Layer 8 of a small transformer language model trained on English Wikipedia (12 layers, counted from 0, width 128). Numbers have three digits each and are written without spaces.
A neuron's activation on a vector x is GELU(weights . x + bias), where the dot is the dot product.

Input weights of the MLP neurons that the questions are about. A number n stands for (n - 500) times 0.0011.
n24 (bias -0.025): 403482512724455402751474512530514404565388494451632623392410458586587454453471410394227624625481570488438539460433567446398371349436750337353436497427614506486609584555500360459549594494506578554683512620618528525725616438588411394380473604537608410585520551358362626545402530541431625444670478519526491706568503421411371323460455514479521359616445476506732414395574590236488512528546
n67 (bias -0.082): 476410444632645678614589515382648470605349665416305341165505568386560392671476168672331240465440421455433524712701456388395646475282367534767554860510437685496196382500233643690556595358431509572686261277580135456367643535509690353495337550715140697720388705451524381199490743709451677297542545283310598669854406524548383406693500605480408713621276727575617145650252390373415295697460
n85 (bias -0.052): 515459443752552524606427552451614491334500591438506457480555433730396527497512464425275409768616519612401463559417639466503493607388488452401464478389647400514571547535466661506595712522312432506740556390588567375407454557711409433433438459538564453555541494451680622655506469663576369461576431430468270506592463269539452534512454385671524248681421478450392429490550472632491591478478
n122 (bias -0.059): 508324657434606407796437545624351711504703381329492561388401744446513460356452522455412399670879563362460640351525222324601742546560355415654486444317521551195376448547268695648452323376457378761572353644323308660612417521667492525504508425631467425710653438517553521574625611367393427388473907258379644390672608735524341621500512360337300628666453620567513327604546492566504445436365
n126 (bias -0.070): 594563500620408584230603562687496675346580427528044575420226496390488344349444529559480448535777503532660531500690609688702735599531484523598615628445469393518484582459500558519232526395394415538356264417417624528430570508500496562246445586671369489686802585612650339631638504488589416444459425540283573557623519477530295539729480427335887528352533492251496488516661437403365536644405
n141 (bias -0.037): 545254779570417331542176491500575533443409509590581405644277578736610335119657461786481371458348646723486575313747519749386262467496730578302559809293398353440612424437367739947608505612478536224287609581782442433846481705430415546510636533644639545286487375705394415717335551432611394394811694639297491445462270402523519618408531475571541490620553542367785515303231467757471453634462
n211 (bias -0.035): 507544335540615471430510347453435626790410543599394436551594486125537448246528365684412299487430299522415529664445606471530512537509482489537543575581283381304507622437387449437458641635275632471751378553887417326529625389689448587617350382497814493318441471522507434529386529651623470263469507624479569586447741504589470423503516445563432590429521613419530519454577418547724493721593
n257 (bias -0.073): 594429572343550690774392574419494603575517669412721376465453395510373526412394415588351579530346413235434386416423530391728521575481520421476537441439400319558453481558548571581458646637409535378386585782579417476664493674435520347493436480546596526543385593329527381689659370476547452407564704524120507579612322470464420470475635518463411521669459487374559363412327384487648514500524
n265 (bias -0.086): 618395445412553579635322485784225418449680436496407443747633526457504548437324229524454559483539558531691481419523488504418606344478515639431561480350424395570252394445474492637430649462353449685638640422625457369531288391544403416754646427478451726366707527805564291647701610500659555303587387201298405523832581725481452600479483425608572599370529404609417472448485391531386597323632
n268 (bias -0.070): 627728438515463559398329310444482397710443515462562441409530592621661475460443536453367439547553547390544500477474391359393711618412342522425437419365340603398489399381494744598601347481574603629620295330458639459590564756645481347582575326439507529631639627575530511526352470418522597557575534589316303739568267328624267372539640167307699585831486447580426280575299496571695686612504
n269 (bias -0.052): 423442574807365868515615409698500512500407534335533461607617414477616573434646267691442461534488503423582602367515561526361734195613611340408478473481447434462367431500465367551464710568507381579489523283349304565664343488423465742378745608599334438405731719644545569684657568370594284468439315570453424437476409273478449649568523615650729457680561573191425424444527678344527473395519
n298 (bias -0.076): 486210619431489613485400572529425526640585586526261500490388340672559521293587389419500574568522510515620547609478594586496411389576460692536396459256507430569518382216461547577559556467493538650641324511504504520718759659659493432658642295509651455579287511279589684468489687357460463463552449332507269689438413327518526464541641326654807440377452409452493538405387463395730441548703
n443 (bias -0.068): 473496599671236641645413476424417353789504686407477338485488524589529492492324390601375524504565671468359560472420400551041517350458472383492372562560532537751516366488463752713676609560365428878449540481545306587592568471447870174496440435510437473556485436324539613555456452359666455456618407414474615512587476632469521617440584162419851607307709408683500550378581431256500480623476
n454 (bias -0.039): 575437530647656439507434518599469440328669591441422595466310341470316306493475438474340687388635670560766434541372544776567715459509456540681522553433536549339485581469408474440214554474500276677629645617556508500813600534474493460481574656581354518452716471518780336446511515553376580447413448749240621561560559562683454393613461487318449348561430352698496281446236522555451455258560
n488 (bias -0.064): 522535402622575567427229489630500473442469666546338465475421541731644511419529452634338422589372398546370690408394538504554395709531469325630545465351357787784443427460372382537686847568511460283670492467399642490485454508477605326567603323556534515443518534622722674474227455524613374516478454383460587694387550686311125669386514541546620394457507825639567464584735299378492604629411
n490 (bias -0.081): 619644477422500551508511612594443611721799485315214362363563585617508536446403512386360370409458517602431541421705410500572778447382327551628519570485641588255694425345522661533550268676640429526511299272439446459391425466615451638651673303476263557631560589519518511445466485811567554364273747538359519573611425489318438477678576483598736570531383361701446429559500538418653416412325
n511 (bias -0.078): 560457741554481431571234632586588755413392419465239417336585569705544429530440747426405452490325337464515768328438641477468591381597410546720681347308450421525403436359415371726545651710314574569375472285468323496644437262507536469759555524402407578663592694422431421592453546739658395434556567576471403603437653449565346822686625552685704440400333570425544471381571389578480559568222
n521 (bias -0.081): 592530330716565576374360441570486545541635264533471480362606677377444637215504617563426571602545602403507606563379341587463445291355721493511463344592263332540529549558460356646352511566400511648471306336816492460529496346610451463778274422413536507452514588412609243431407580477660470506469377568486474670696231386565431578380555516530747432530584496351504515527663459875515519647358
n558 (bias -0.069): 563699457462489511272449883515732480445437454434485379259351696434484257586261528369414539297516418555553534473554546815422561703485454481682588671361382520535561570488616515433485429592536562322425266385492615413562403559480512443556485593441451456416733500523557539367675629604694151270533648694427707579649527408481253310619658544325678532500463508683448528423384664450563387326680
n600 (bias -0.059): 665658504481403589202367595508464477697333586573518447528617455684570402379260460480366469357546459350433489481598466508624367481552759489703410437492417457583568172506325542606489655496599561459666592489554343387736489744706774632598622627488485326447453387273466523590554560532918598372435438520640526388497454678641264534507528510454627343238475527458371417568542593443189654637411
n628 (bias -0.091): 791495237787425759473257805468377670518459411604443268319420866396674466565190377403559500476427720600377352532661482256336653377344324496586549565550402377353513547531432176435410840558563436765509491287720407569406568587583623527714373305529322556509330571410851582265632691612420713352491450560492670434338414729601332600685668392609469667458432396500579651401400427419638623431249
n638 (bias -0.070): 654341617659661427625438497611435480663467426563310479384341583408633441522506600529599487503550419589503467539500516294792538497392677500566272672493503573545679290512448441450475494692298668413465477409693628421497467470534367292419336596521516456588420461529484341568355639558633625508401566353663425535485366458516412576762485448513500406463643346470618565648638666493353507574573
n656 (bias -0.084): 614607496551500477362455621417178692288323508643466609408516562207716519511346566489456212721592434444565758520531445636683408719358413335583523617532411424196418598488477441504376648700456504573527377549596257412492358584417512722508322476538644650609530699676504552500464593549492500311507504488233687246496504508557439591489711402290639658552403508301735356331496452633464424307332
n726 (bias -0.061): 584714647775514522685273679546683509636429600626366428552381391333697592598280281550444242463509516626496578380394662686547529580515597473500391605394354336550583407576350403762685607505095544437285360349571210297325213322585500111500477719451363680633369500394691565327416491352746581411592762424609395532604740569845457644651579217449622552623202509584543500277774608270646724363434
n730 (bias -0.082): 547228563518244496425487368694521392240698483407666597463404608527572256457551402654367410571424570504766737619842376391504509733670628259655489591248299504524531622543408416619302248544566513530385389568302414611870376666427545395368655402725422332588291587803444647674509483555814495411558763455512439625448337114363678394570556336456591495663320535205555399241607451408460585554437
n781 (bias -0.055): 378539392570414524500477751482487371393482690387507368588608648585332577432346289550369614541596447638367598433395458739322727528415458524451417561542521318618392443468576479723436395577687430565588599179489612459280321439472536514333539443509351360831563458479517404320557413438469287397653482457483497661573553552442395373654537503461538840572543546638363408489373468545657486615660
n785 (bias -0.083): 770673432670659755706392434695729481389631481682491417376538486342704318486577555491668515496601508245625263448656695556630702558439462263806436324262533746539367459375174471555650486467189324355694529550485446436566438568554471302485347394535331382467599656339683668106466646377284378488410673368357741677718495642889220424735535479356565382422369705317917396355323543154553442451442
n799 (bias -0.093): 496404564533480782766520529595286487584732687471412451411365642496837492720472391485563307518462573404637455587512475496441430592307306597691413521380520592462484425432431483615496484430612488707564846544647232362508264382645450365504504400467418414677488672574528625349154463551467343378203559420628762269682388533379637575558626181342569491721406529400649487309259374516218596487366
n831 (bias -0.085): 599500511790601680614470352365423648576431605486586543268479566457319466500415511564547337529569535259535694571518400679518489403457358257354497328632433554326359565580458386497272913691414412413521324593685504494613589413478309549518461568586742530422564764454486407563479500540384430192483446540587514423564557666528482539626545431521507592511706550496430637623432496426453460354543
n904 (bias -0.082): 673336618322714533659512670598500630378504685414351559556432358685957459446500473603573426565751701388775746432619479614331396279442500638680471601350344626605385365355275445459471517598440249588690496414639377396632342556388418670681359392379470398394654703572542409664543386593644403507407305325359466521435637322521584453321586219453597702785512372526245678424315465606718400780621
n955 (bias -0.045): 762574539632630585584385334399326575341774644725379458480296425619599530460537533591475606709596550588551455455368406503617470454559608599500427518559328585544680457442418601413503628590227679397530225450528572447497388380540443452543497595427693546451480348441521268651560273572390392588490553271461555620450458625449594637480523447465517443618364458380565544343525323389571486843302
n984 (bias -0.083): 680410700734412745716462565755347417541653632610351455481548464541669430241639419445422484656681666672528625464686386528344711471490553686573585579423420788367423322482286419414504524423390273420708541344653316237597349545255249444538553500467620442629500556415608549420386352517664596381150270500538669413365520734445446541523488349365500416492473447582722580598721488443467364658323

Each question shows a token from some text and the vector x that enters the MLP there. A number n stands for (n - 500) times 0.014.

" Falls": 467544402577507537454496446362519479466504554482615487443570479458394595455517513458417531542537455487545445568456467461535470456571544549499546523635470562552555475659616526389479440535503634413509496560508573550487548577528411503493366416206473498415470454519439541493488551590501488486596502553552425491331551453526536496412231577561575425445559465492477397573543475632413468585526
The two highest activations, in order: n521, n211

" del": 433476493501505506520564457417581459429559425491476512453364437403357557622519545465496540559453558488590554648445462406539531528652464508560503498495451536562528566626732576497495500492516619527481398675380446557488478583520488505406528487394467500559418439490454507510463583437478576557579434460465492418295436409462534425286312618612446594515555430590426468650441489539420497424495
The neuron with the highest activation: n730

"s": 465493529549499526459488475443594419515512517533410569493489434449545561615510449436532506547534486553438444510447525535510544505503565480530589477467409496650455495630548495507494477535572507464458440564468567532509450605451484414485472536179490516558462368495424468505444475473592501586564619600508460484393476435528512510526169568498535565429557501495465494569494415544428630490473
Which neuron fires most, and how strongly? n726, at about 1.1

" Pedro": 452537418472525502442530462437598438516500390483499592439575417424428525578528486431403473547461450521495465616439500510619482531580502648501440434493478505474517486628751518402421532444473605547541444564501486539528479564504514524550534470222420590478449556519402549474460495416615532450529465532468416557421491438534599435307247572511473584433476519551473571640603515518532508499517
The two highest activations, in order: n211, n521

" Big": 515464431481477545472550446427486554513574470507532597506441498486382516547410542453434460550377337533515639653474502440515503558437486500471576492640534448480478562662696508569430497519581537421467486585510518611533504493427522491427448429245529614508508454476512553479558550526429427449523486518499471567445492526449531503427236645560423502561515532487391538459560544523380453431515
The neuron with the highest activation: n831

" shows": 516555465520477549500491445593549458514552487506456568520531534529485576498558550433451497567502426498491469530473535536592441484566556519580551492530401503562487518647593543446486484480433529466515476535508502438464505531475474467466481490276425594542459509498480436491504560440535483567492485523493489484434492514466416521406093618497450482535497513528476454491557422601444561469432
The three highest activations, in order: n521, n488, n955

"come": 490599511598469448401504548464458522596540433531459672415521500415542523528514572416496488553419478526451366503386501464518462686520481570544565465564527556561479488651547553318607430471598516511521476586435433566433495595426482458620525565364440600474456539475594541501482428432469514510456480666469598515432374533503436494351212543446503499524503493507496518427480468465437510505437
The neuron with the highest activation: n488

"y": 501528469442453545478552507403544313481480535471550596514566427515506594469529578502462544548535495454519359464496450476533417504583496427447534480557443523609446623620676559481587477515535506444372519541470539500425488554504511579521470552194605503544514500465415654390517535509497455524500506479456532492348429527382626552475256449541609463458623453577577466448501347518474528443542
The neuron with the highest activation: n443

" =": 442515492579481454533513474619517437527547525540485452510497479435418547390511465475571557550567457474513525508435497537569464587567529482484564495555542513523474495639625509363458438527481539447484479455576504488455498555483390506442520366275410492518510365497649585615504482436478528456585424529461541433466543537514379560475162598534486451513561482552557498614549401559419467561426
Which neuron fires most, and how strongly? n984, at about 2.1

" en": 428455505503516470489490495419644477481557522494431511456418506532546558554572557449443456551490526469493560600472441500575492575705403521615563515541560574525587590587718548442579443432443527546419321612459476529447575526415438526446579369354389530572405467488391482488474556272491472533532535559572496497388516420535539484366264597553422552499491446541446463520481580521462368461472
Which neuron fires most, and how strongly? n730, at about 0.34

" speak": 466588533570447491540550433470476519567512466558432549468597471419596490567544581434414449571631425473440531547487563454476471514606430522595597385559435535549450549612569556458531513393608580464494484473513498611566457504512472455465520438359487554485553554528468483438515526480445557472485466423534478488449461553453404542326139533405365508527635447470579513521512503458537548467469
Which neuron fires most, and how strongly? n122, at about 1.1

"\n\n": 440488481469489448479535405556533525457541479500489500449486463555492487415578479459495515563532417485478434468454564545580459451560537456541671486389523545473474532632812474441529462480429523496497561502439468516517488498500519557537507494244434551493484465518491439548569479510496492569556479527420460554413553536509521510492187578510499504510399462567473556469516495485503460515477
The two highest activations, in order: n511, n955

"\n": 484492500454491451486543449553528515472521526504452554455500429576485467420531490477501501561538417478516454495496542500528489480530486487560626524362498547446503504630824484499484456500443562464514593535425510521530520527477479556543497514218419567475512509494498489555515490470490522543564503517417456577394500516536430515479182567520483507497441442513501554464579477480455473461470
Which neuron fires most, and how strongly? n511, at about 1

"ost": 533477492407452579616534500547537500483495472466433584556452508507501562512524549420623558565432483420455520597525541490507364459540543570515553457590479440543326559613617474428516580528443536514522575513599446574514424483466505518582466499152453495388504528423444541489472526514411536401536493447504452504531568573432543521431217502486400498522547511537402486549506566506480506506481
The three highest activations, in order: n265, n904, n831

" in": 440450475543532450423444488483553509457554505475505523505488540413484541524483613360513533549485429467519471521492507487518534515578521503632556503418495561500453565649557467470516577487521521442510546560465545525500470550459486435491549465294475475508584553404388523447497497555451472519457468589467550452366486522580587552459101596543525515447531545477566415568466536570536506404524
Which neuron fires most, and how strongly? n454, at about 1.3

"ster": 461497478444581376438454565383524523492518525474437544474666506518585547448544527425498566534429510520447577500507485529513473506530494508536547570530568398461475582581552516459620460514518598489399384532538438574326524597474367517616465554195491583424395546469547513482515428514504483493508536690585564506431511506564601598368228489550533546433469413546476391494487451465502470550450
Which neuron fires most, and how strongly? n511, at about 1

" the": 442449454494540469548533456516484547482507435493500587502428411541536490526475473518520512552489418532507440576529537488550508492519519477455525576525500474558479467634525528480460494454477500488493576637490525455567508496463592492500542516319474480469537367500441516494566464499476457551555516562519467504449474524484609495467032520507417469531554554576485521486485530499523538459495
The three highest activations, in order: n454, n24, n141

"oria": 464481464441497442560576543434461425568534407550553570508504336475459546482562424469592556553481418385499464489423508416518341443557495700565532487617495572520575452607601428512551467479498441512447364523501486498560562641444399514568561539202519546306618475506399571442494496420484529450551496480564512529474480507469541558441279485504503457456539510628427522511454688520452543528549
The neuron with the highest activation: n298

"/": 489480509566490566600571458437527505487564512405524539519597523537595616483428565495602487559472451490544549581470469457557510502524429536479594551502537562483418511600805522535539504381462450544508477447504433542495434499349427602391484443237537503454497407468498503454594486455482421483459550476476575319394531487540506577482298540443466561575435486442446459565499412576459557524389
The two highest activations, in order: n122, n799

" singer": 453490475550532444496493462454534510553513483579452630522541465430517585594538474425436437532529435524435528574423525553574512564531547560533579449468422529581521587624619459522442562574494579444426470500500513467440415570462534443440513571240495630488489386492380523468528534525539512557580613557526487480334536404528435574466164527528445531447442399516399565487543482516452524413482
The neuron with the highest activation: n726

" Director": 505496477481496495579549470431583453561490525587455535499577417464512548616541523505439443546613418569481516652304477498656476520640507520533480524520473473531555553643612473581503447594574486394518446503483499572480456504463487510518440553248491662427324509464490530499483465398536480522599539522527458430401502495547459452399200561533401425496488452449454502564512483552534476424486
The neuron with the highest activation: n726

"-": 452504548456467553512594505509536493495474517458534560488561429547437503548441475438510488553552482496519514439451537466473544479581496517505625485537605486554521502657701506498491441521386538561550435546481454597494398461431494550472542516316443563394550417507523457535517477375574469454503510547465482497455497532556591490404117566514512482423485507509432576520497519464486495477452
The neuron with the highest activation: n269

" to": 473439504439529504496498523437576437622515472428459579520475558417481482603566474476458493557457478517474496545497539419472539484580490484527535517552506529527463424643426554561515439432556491424519516563438486539441484526511513411514481608382504573546479505518410450455542470391545517498528618515462504489471400532578492485496089674516430473452589527563548449642503471577446500445478
The two highest activations, in order: n67, n122

"lem": 477516499526531598485492518419466382500520577507527556485505381460569599467490549443560552539501593436428334709403462361507474519501550512402420457612516533594485569584734544351529379536520461512522524632543542599385477601508539538513534511263446495404510489483412684539485508549406525410593486555458579486319495518319573599438339538501592465526452399539376432485490433443460591560452
Which neuron fires most, and how strongly? n955, at about 0.84

" There": 429502450447504474460559380509498440493525440495522498607489446573507501476508607491529577553506448516516450537521648501530496521571516403490569514601393450532534470622612559557596482492449564413457540613452505448567545553418493519558509465390413601410504532590543487480472497401473503504527490561425443568444428555416528506332106550443466487507465500488554514475493559562480540424507
The neuron with the highest activation: n141

" |": 462474506490457444503522518567553466509482501475548535490587450551484495461416444524510478559541475437488477505523500534542584498590489532582485505440569522427450513627757483485437509493478558454473512522506505541506551531469548573441467446350420552477458496529532527528490454415507457482516464542487440505404504526473540564469070580510475510513505476520546515485567467488516515448491
Which neuron fires most, and how strongly? n269, at about 0.56

" some": 460481425498454483475584486523542480498561458457499618561463493549539536607561550459510515567524449445481436527502511510556500494599484415507581539466452468543403523625567482455467524513452545446463497606458453486577494513437546406419547494427464521546562564585501553465521498535504531543468455506584487510421484543434575484422080526471418449453632460460528565403523543539399442482474
Which neuron fires most, and how strongly? n730, at about 1.6

"oll": 520416477494465680545575486346497464379468431540528523561663334557468603433433521531527462567509459486513346670463544423445394532456488552397613470633514598493420536558637475521618460523596456473507534550520510514506532527360475560550402516240554557432483557546526558466462446554442502388608491333479441431419545500377643541418349485566428453542637484568411545551470483610455476481546
The two highest activations, in order: n85, n831

" organis": 515624543487509440518467414491545533557541531503502547492608430483554552588565588425508450560559441491420498525462535426535492510582479506595526467511540555489481507614554521495536463419541489367488529501522492550509584547487412453501537496299552580356461540503456403486515545484365570480546461414500467609470430490490323559388141613519374457549572419488596494505433530447610533428548
The three highest activations, in order: n785, n24, n268

" meeting": 434562515505485463512540402510534488479455522492454572438666519475562497507531571455456413566514437464446498589460483418547402566625584518564567475522486468515507484628516462381539507497477529449503538508568491497487443525493532450487507544264529611439466576509494472501540594500532488541563480534533500472441468474466415540325129655503440435507551507452598472515578432566538503477440
The three highest activations, in order: n488, n521, n211

"ai": 463546439523510542545584410345450424544483400406530575426589396628448567378464593410509570542549460485551424567374550417480510457506517594445501564560537489582511495591566461327533474514584474499507458444529548726492514602370522507427422499221602682359471456505501582460512540498385476546618571453492468439420460479511462444517307476474517585521607506527469378530509434641615530549552
The neuron with the highest activation: n268

"IN": 542562441501507447476604458436624473539465548555524552531516452504494588621453477572556487545644404409502484585327498475635410598480471571474450473534526502433542537603801527427507545528469430491467500406509535514510523544354502555494581501230612589440504453546438502470467397452437487478470576501434528361378557526506510627521337569405410544515529447426392511591491425571426474412519
The neuron with the highest activation: n656

" A": 471497429452488525566491514507553477494581536467528536483484464527415457600501498490533557543474383450533479451497472579540519474556454492475602451607481446618505546653799522455436473475607475442517492561459531480566496482489487545448595497281455501507488429534448457491527460488435439494458510584453436555399504529422569452485181657523353528475535504544540467520479482504539461504492
The neuron with the highest activation: n781

"ert": 539543480406489508492500566374487555502534523437411511551492459525529562452553552446452470549436432556513560598546469436440439514664444522497554528558567479509465578605541511454593425512542511546514359407542477648427556517420432625559424421176471614414404522488489513518583532435451480409532457537518424523467559583562562553381226553556505555521501470535464445459471468598523432532514
Which neuron fires most, and how strongly? n904, at about 1.4

" /": 413412503548518528538524475412503550504577497447497531458544518528471555516438535521509519538598435448526492542393453507605502492571436537585476480612539522511588543648644479513557508485546470552487492481496492605471534499457454476376486468311544503453412373457502476580487573414511451528535500583523511438365480478639573380477140590520461516460514481535513420674504513540357510459446
The two highest activations, in order: n638, n454

" food": 515557456515519421483473493499473458555538454561539619545489457470430542589544606447514425548458431410455484515407480516611451454484497431533526541603434489502501494663592553482497482482405598403477478541589558506522525532442522449473486455232449648566500440594406477524537520513481532567485599481545431548495458544498489484462173505544416431540639434491441562543514471524388479532487
Which neuron fires most, and how strongly? n638, at about 2.6

" be": 436546550543541550512525513458589535533525431533549610510563510582517566566493580448452527564564507373509477498511455483566540617597419543509595480515441576541412542628555486391481473361441576499459436549370493545528507500470497454422547505410458449468556575484535529445563514414393539592503536514423508569488408533537371491423135521444443420506627415486444467534474547494487410494391
The two highest activations, in order: n122, n785

"ach": 510478573556552494498496500454549410385548482515503582497556398525524612545481497445623507539509451472528481603321487473573409607450471557455537488590515517581514550592667557414634489527553423495438505583472576530534577584418467422558496451142477562386515482424571559432477530448466483493560493540447557487408449403481565500373324586490474505486519426527545403657407384583364407511612
The neuron with the highest activation: n454

"ye": 436625470496577462441401539344526530472541396517465452414647452498480567576470603342420504550472412599581510498517546484509538569606430653506603499536514519512566578578675578446583445401593487545378390553396492549488586594462377556559491417289498552423461532492521388526529430499584491441452563584525451477462442535498562457439269527570478476395554455575483465486386517625405469501495
The neuron with the highest activation: n490

" Second": 437525510430529416584509446415506586433454517523478510505470408576479557593470628574526415543501443523484550623484581437572515565546502509531523364591485377486513503628699509409435489548527503400502442622536540581517525534505520523501408552293484533443431494485587432478490517527370495413521512607503504435401525540504665458433165632533431493459493527434628508538503486505486460461444
The neuron with the highest activation: n831